Layer 3 of a small transformer language model trained on English Wikipedia (8 layers, counted from 0, width 128).
Take only the direct path to the model's output, skipping the later layers: a vector added to the residual stream pushes a token's score in proportion to its dot product with that token's output vector.

Output vectors of the tokens that the questions are about. A number n stands for n times 0.012.
"201": 5 0 17 -22 5 -35 -23 -35 4 -36 -12 31 12 13 -25 18 -12 33 -6 4 -57 -9 21 18 -31 -5 -1 -19 10 -5 35 -6 1 -11 -5 -13 -10 4 -6 -27 15 -11 19 19 13 -4 13 17 -5 26 -29 8 -41 -8 35 17 21 18 0 10 24 -10 27 -31 2 9 3 36 -31 22 -23 -18 -33 18 -40 33 -13 -16 12 21 -21 -26 10 11 12 -24 -8 6 -1 28 2 36 25 6 -3 36 -16 4 -8 22 -11 -24 -14 -13 2 12 -32 17 7 -11 -39 10 -10 -5 16 5 37 -34 -1 5 6 -3 1 9 4 16 13 7
"tain ": 31 15 8 0 -11 -10 25 -17 -27 -44 12 -30 -30 -30 28 -14 -43 -60 -18 -7 -4 23 36 -19 32 10 0 -9 14 29 18 30 -42 -6 22 1 21 -18 33 -10 1 14 -1 9 -32 -14 -5 -18 36 9 -26 -31 -28 -38 0 24 52 3 -27 7 -6 23 22 28 22 -13 17 -13 16 31 -25 -15 -14 56 -11 -21 5 11 -10 -44 35 30 13 -26 4 -7 25 -4 8 27 35 17 -29 -8 11 -10 9 -17 -8 -12 -22 17 -36 -17 -19 11 9 34 -3 47 -35 18 5 52 -19 13 -16 62 -20 -17 -12 -57 8 -27 -12 -34 32 16
"nor": 9 -29 -9 10 -13 -22 -30 -4 -17 -16 24 -25 -18 25 30 21 -28 -5 -29 -1 -30 -13 11 13 -8 -25 -37 -2 -10 31 -11 30 6 -46 17 8 24 -28 2 -28 -26 -3 -18 5 -2 0 6 13 19 17 6 -7 -12 11 53 -1 -7 22 -34 71 -53 -17 -42 -9 -2 3 26 4 -14 10 2 18 -21 -4 7 -14 -6 40 14 34 -10 -18 26 7 -10 -8 -1 24 19 1 17 24 7 18 23 -1 -19 20 25 -37 39 -10 18 -30 9 11 18 -13 -27 22 -23 2 43 34 -53 -19 -20 0 2 2 20 -17 16 6 5 -16 5 8
"cl": 10 -5 14 -44 -15 28 16 21 17 6 -39 35 -13 -2 18 -24 -9 -3 -5 -2 12 9 -8 37 -6 22 -1 11 -37 7 -21 -3 25 13 -20 -24 4 -28 -19 5 25 0 -43 28 -9 7 43 15 17 19 -12 4 33 -25 3 -8 -2 -15 -3 -17 23 23 -23 17 7 9 -6 -29 -42 14 61 -4 2 -22 -11 2 8 -29 21 5 19 23 -18 3 20 1 -2 0 14 35 -19 -15 15 -10 51 11 -30 13 -20 15 -11 7 -18 -24 -2 9 -6 15 -35 5 -26 -16 -32 13 12 -10 -6 2 -26 9 -24 -3 -34 6 4 -15 23 12
"A": -21 -6 6 -5 24 -23 -28 33 -11 24 6 19 45 13 15 4 -11 32 18 8 10 3 -17 -35 -1 -32 15 2 1 -25 10 22 -1 -7 -6 32 -3 -7 -5 1 26 10 26 -6 -9 -5 -18 -2 19 12 8 16 -26 -7 3 6 -12 18 6 38 14 2 -6 2 17 -1 1 -16 -1 -31 -8 18 -17 7 -17 -8 -18 17 -4 -3 -29 5 2 -16 29 -11 -12 -5 38 -7 10 -32 -4 -27 -9 -10 16 -5 11 1 -1 -21 -1 -23 15 1 -5 -2 1 -18 -12 3 -18 -37 29 11 -5 2 -16 14 -16 18 -3 8 9 14 -43 -3
"centur": -7 -6 -15 -49 3 7 -9 -55 -29 -13 -37 -48 15 -38 23 -13 -46 -8 33 -9 9 -36 -21 38 -17 -56 25 -41 49 59 0 -13 24 -13 6 10 6 -21 0 -34 -16 -9 -20 63 -30 -25 32 -11 34 13 35 -2 -25 24 26 -26 38 -45 -17 30 18 44 5 -24 2 -45 56 -24 11 -8 35 16 -9 -22 42 5 -51 21 -30 -24 -17 -31 92 12 -13 15 11 -18 -34 -32 -4 40 45 -23 27 18 -27 -38 -15 40 10 -44 -57 12 27 12 -18 57 -7 32 29 -1 32 50 17 45 41 33 -25 -33 21 -51 34 -27 -14 -39 66 -13
"ious ": -20 45 53 11 7 10 2 -10 3 -6 28 1 -28 0 29 -11 -27 -38 -28 -2 -34 14 68 10 35 -46 82 46 3 -3 26 10 -45 -29 11 -15 -16 5 25 -13 3 -27 -35 7 -36 26 -55 -55 -26 -10 7 -25 3 -37 2 -10 7 -13 -1 -16 -4 38 6 -4 4 2 5 -29 0 -17 -35 -25 21 -23 -4 -27 -34 15 4 3 23 22 7 -26 -35 45 35 -42 -29 -6 13 0 12 1 -8 -5 14 30 -4 13 -20 11 -13 4 17 11 11 26 -28 36 4 24 11 22 -46 1 20 63 -16 5 11 -5 28 -55 -5 -27 39 50
"ies": -8 46 49 31 -9 14 13 -6 18 -8 25 -17 -10 1 18 -24 -2 -4 22 -19 -47 1 2 5 4 -25 14 23 -14 19 -24 -46 -23 2 21 25 -24 -44 18 -36 28 -17 -12 -36 -28 10 1 -49 7 25 -45 19 37 22 -2 -4 -23 34 0 -7 -17 -21 -9 17 -4 -8 32 -8 16 -16 12 20 -16 -10 10 -25 -28 39 20 -14 -20 2 18 21 -2 30 31 25 -57 -37 -21 -9 34 -8 12 36 -24 -15 13 -10 -22 -6 17 -11 -14 3 2 7 -20 44 -15 -19 -14 31 -12 11 42 0 26 -5 6 -33 28 -20 -31 4 34 19
"udi": 16 -20 -18 -5 34 -22 -47 2 20 9 -27 -21 -23 16 11 37 -30 4 -26 -22 28 -8 17 -10 -37 20 39 -22 39 -5 -8 10 -5 -29 15 26 -16 12 34 -20 -15 6 -2 4 21 21 -12 -31 -30 55 -16 -3 -5 8 -6 -21 33 8 -5 16 5 12 -2 42 17 11 -17 34 1 31 -7 -19 -7 -11 3 22 16 7 -23 14 3 -23 19 -24 -2 -13 32 -15 -20 -59 10 6 24 -3 5 42 4 -9 -38 -32 -47 -34 -32 -18 20 -4 -2 13 10 19 -5 10 25 17 4 8 -8 25 2 14 4 -55 7 24 -21 -10 -16 18

Each question shows what one neuron of this layer's MLP adds at an activation of 1. A number n stands for n times 0.0082.

n305: -33 10 -37 -4 11 14 -8 -10 -30 19 -4 0 14 -16 -7 -15 14 -2 -19 -2 -10 22 -10 3 -4 -15 36 30 -25 22 -15 48 1 16 9 -14 16 3 -11 -3 -2 16 13 -1 -7 -2 13 2 3 10 14 -10 5 -20 11 3 -8 -42 6 -40 2 7 -3 20 4 -25 6 -3 -3 21 6 -7 14 0 10 13 -13 16 -4 -15 -21 -16 -27 -27 3 22 -13 -12 17 -44 4 4 3 17 2 -20 28 -12 1 -8 24 -1 35 -6 -16 -2 -36 -2 8 -1 22 1 9 8 25 11 3 21 -18 0 -18 10 26 2 -2 31 -63 14
Which of these tokens does it push up most? "A"

n422: -35 -12 -13 2 0 -19 26 -8 21 30 0 7 14 -11 3 -7 -34 5 1 15 0 -5 -28 3 14 6 23 7 10 6 6 -5 -19 6 -3 21 -3 27 -4 19 -7 -2 -31 -21 -3 -23 -4 21 7 34 10 -1 8 -6 -20 4 11 19 -5 6 10 14 -17 -17 -10 0 -29 -4 21 2 8 9 26 -4 14 -27 29 -21 2 -38 -6 -17 5 -9 -32 3 -7 4 -9 -8 -28 -20 -27 8 3 -21 14 30 10 -12 12 15 11 40 -6 2 -19 5 9 24 20 15 -13 -12 -4 -7 20 5 -2 -23 2 -16 13 -31 26 18 24 5
Which two tokens does it push up most, strongest first? "ious ", "centur"

n195: -9 2 13 0 34 -17 -14 2 -15 17 7 14 -23 -17 -19 28 15 -19 -2 -43 9 10 -13 -23 9 6 -5 7 32 7 10 14 10 -1 10 -17 5 -2 -2 -25 12 -20 -2 -24 6 -32 11 9 -3 0 7 11 -5 -7 8 11 2 27 -25 4 22 46 30 -5 -1 -9 -8 -29 5 -12 9 4 18 5 -11 14 10 -19 15 2 -14 -37 10 35 0 -38 -12 5 6 8 -20 -34 23 20 10 3 8 -10 -26 -1 23 -19 3 -6 -13 30 7 11 -8 -15 -17 10 -1 -19 -4 -3 -1 0 19 7 -4 -16 8 11 -15 20 9 -14
Which of these tokens does it push up most? "201"

n481: -6 -2 19 2 23 19 4 0 1 18 -5 -6 -16 6 12 14 10 -6 -11 -3 -4 2 29 -6 -11 -6 4 13 -11 -9 3 -7 -32 -3 13 -12 5 1 6 6 -18 -14 15 -1 -25 8 -9 -5 5 -38 20 35 -16 -17 -10 11 -3 -16 -8 6 -29 9 12 3 6 5 0 -10 10 10 4 -2 -31 4 -22 5 -27 52 34 4 -13 -9 3 -6 -4 -8 -15 -27 2 24 15 -18 2 10 2 6 3 -22 1 -7 17 -1 3 -27 5 -12 -50 -13 21 -26 11 15 -12 14 14 -6 1 1 15 14 -5 3 33 -7 -34 33 13 21
Pushed down most: "cl"

n459: 21 34 29 -50 -21 11 -14 -26 -11 13 0 -1 34 -13 -7 10 -12 -15 -2 6 8 17 19 -13 23 6 -5 -2 -18 26 -29 -7 -6 5 -26 -25 -7 -5 22 30 3 5 -37 10 -4 -22 -8 -2 14 -8 10 9 -13 12 -14 -28 5 -7 -5 -6 29 -8 3 6 20 -7 22 16 7 -11 -5 2 15 -26 -19 -7 -3 26 4 -3 9 -11 15 -13 21 -10 11 23 -25 6 8 -28 15 24 -4 -6 -9 17 11 -14 5 5 -10 17 1 -4 -7 11 -25 -2 -10 -21 -4 0 -12 -18 6 19 4 13 -4 21 -7 45 37 2 -12 -36
Which three tokens does it push up most, strongest first? "cl", "centur", "ious "

n70: 15 20 -3 -27 -15 -17 -16 3 11 -5 1 -1 9 24 -34 7 -20 8 9 3 3 -10 -28 -16 -13 -15 -2 -30 4 -12 2 -15 -2 -3 20 -4 23 18 0 4 -2 -6 21 8 17 21 17 15 13 -35 -5 -2 14 24 0 -4 -15 -7 -13 -7 30 -23 -18 15 -18 13 -5 6 -16 -17 15 37 -23 27 -16 0 2 17 10 -30 8 16 18 -6 -29 -9 -27 -22 16 12 0 4 -32 14 -14 17 -17 -5 2 27 6 -8 -19 8 -6 5 -4 -14 11 25 -3 2 7 24 9 9 7 -25 26 8 -3 26 -4 -3 -36 9 14 23
Which of these tokens does it push up most? "201"

n369: 19 11 20 -5 13 -4 -3 -6 -12 -32 1 21 6 4 -16 1 1 3 5 8 15 4 22 -44 11 12 10 -13 12 3 -3 5 24 1 -12 -1 22 -9 -31 1 23 -1 20 -20 -8 10 -24 -15 30 11 0 8 -3 -15 -24 -21 -5 14 -13 17 5 5 4 -28 -24 -16 13 32 1 -12 16 -7 -7 -8 5 0 -6 8 1 -15 24 0 -22 -8 -8 -9 -3 5 -1 5 9 11 -20 8 -3 11 -5 19 18 -5 1 -6 23 4 0 -3 9 6 -12 -23 8 -13 -6 -24 -6 15 -13 -11 -5 -22 -2 -20 5 28 8 -1 17 5
Which of these tokens does it push up most? "A"

n226: 3 9 -36 -4 8 -5 -22 -23 8 57 15 14 -18 22 -4 9 0 1 12 13 13 -1 21 -10 10 -14 -14 -14 1 2 0 -18 15 13 9 10 -3 37 -20 -16 13 -8 38 -13 17 -4 -7 -23 -3 -1 5 -1 41 -52 15 -16 -14 -2 -18 11 -19 7 -13 6 38 -13 10 1 -10 14 -25 -32 -4 -22 -5 -5 20 2 26 20 35 6 32 22 -36 7 -14 9 -19 21 -34 15 -9 -7 -23 -16 -8 -27 7 14 -6 -14 -30 16 3 -19 -17 -3 14 -9 15 -13 -7 -13 -2 5 -1 -6 -7 16 -12 -27 16 6 -4 28 21 17
Which of these tokens does it push up most? "udi"

n243: 13 -10 -16 9 13 -18 36 1 -25 28 0 -20 -4 12 20 0 -39 -10 -14 -11 16 -19 -4 9 9 8 1 2 -33 13 -20 23 2 22 36 -3 14 6 -36 -8 -24 -27 -18 -6 18 27 11 -25 0 -17 -1 3 12 0 -29 -10 25 26 -27 -13 -11 23 32 -22 -4 4 -25 -10 18 -3 17 -7 26 15 -7 4 1 -9 12 14 -1 -14 7 6 -11 -10 -2 -6 4 -11 -3 -10 10 2 16 45 18 -10 43 7 -3 -15 -33 -16 -6 -3 18 21 11 14 -3 -1 12 10 12 7 11 -15 -38 -19 4 -16 -24 25 -9 -35 11 5
Pushed down most: "A"

n346: -10 -7 8 -11 17 13 23 -9 -12 10 -7 -17 -5 0 0 25 13 -13 25 -7 0 -15 8 -1 3 -4 22 -22 -38 7 26 -10 -11 -6 19 0 1 1 -8 8 -24 -13 23 13 21 -20 -21 -9 -8 -33 24 -13 22 5 14 16 -4 -11 0 5 -26 -9 17 16 17 7 4 0 -7 32 -34 25 25 33 4 -2 23 2 -15 0 5 27 -10 8 -21 -17 -16 -5 -27 -24 -18 2 -7 -4 21 14 23 3 33 26 -16 -3 1 -4 -17 -21 -13 -1 -3 -11 -14 -17 6 -11 10 -2 -8 -6 5 12 -6 -24 -3 -7 3 -4 6 20
Which of these tokens does it push up most? "tain "

n507: 6 4 10 4 13 -27 13 -3 -2 12 8 10 -27 14 -2 14 -3 -11 47 2 18 0 -10 -23 15 13 -13 -24 -3 4 6 -19 -21 -11 7 13 -9 -16 -9 0 -7 15 -26 -2 -7 -6 6 -14 -11 0 12 7 -1 10 14 -25 -2 11 5 11 -24 7 23 4 24 -8 -17 -12 4 8 3 17 0 -7 -24 -1 18 -27 9 -14 7 -14 21 -17 8 14 5 9 -10 24 3 7 -1 -1 1 5 -29 -3 16 3 15 -9 0 -6 -18 -12 1 9 -22 -10 -13 13 19 3 -13 12 4 15 -33 -3 4 -14 -19 27 24 -20 -13 10
Which two tokens does it push up most, strongest first? "tain ", "nor"

n335: 12 6 10 14 8 -1 -18 13 -5 -15 27 20 4 7 -8 5 -13 -3 -4 -16 5 -5 34 22 20 14 16 0 -18 29 -25 7 5 4 -36 10 -29 -23 -9 3 -15 -3 4 -30 13 -7 -38 -11 8 6 6 -27 -4 -13 10 27 -8 -21 15 16 5 3 0 -40 25 23 5 -22 12 -7 -14 5 -17 -7 -19 -2 -22 -30 -7 16 9 42 -11 0 -3 -20 -21 11 -8 8 -8 -4 -6 -22 28 -3 26 2 8 12 9 -6 10 15 26 11 25 -4 -17 4 20 -11 -6 2 4 3 -1 -4 -6 9 6 -17 -1 -4 -10 17 -27 -5
Pushed down most: "centur"

n139: -14 8 21 -13 -23 18 10 18 -29 1 20 -9 3 -23 -13 -12 7 0 2 -16 21 -5 3 4 3 4 -17 -9 -4 19 -7 53 11 -16 12 15 -14 -31 0 -23 -42 -19 2 -24 5 12 13 -14 5 31 1 7 6 -2 5 9 -17 19 -8 -10 0 6 -4 20 11 -12 -8 8 26 15 -2 13 -2 -9 -8 -10 0 17 3 -21 -11 3 6 -7 -1 -23 5 -22 -8 15 21 4 23 -13 11 5 -1 -4 -8 -29 -28 8 9 28 13 38 -30 19 -14 10 -1 13 -25 -2 14 -2 32 19 -36 30 -7 2 7 11 -10 -20 -17 -1
Which of these tokens does it push up most? "tain "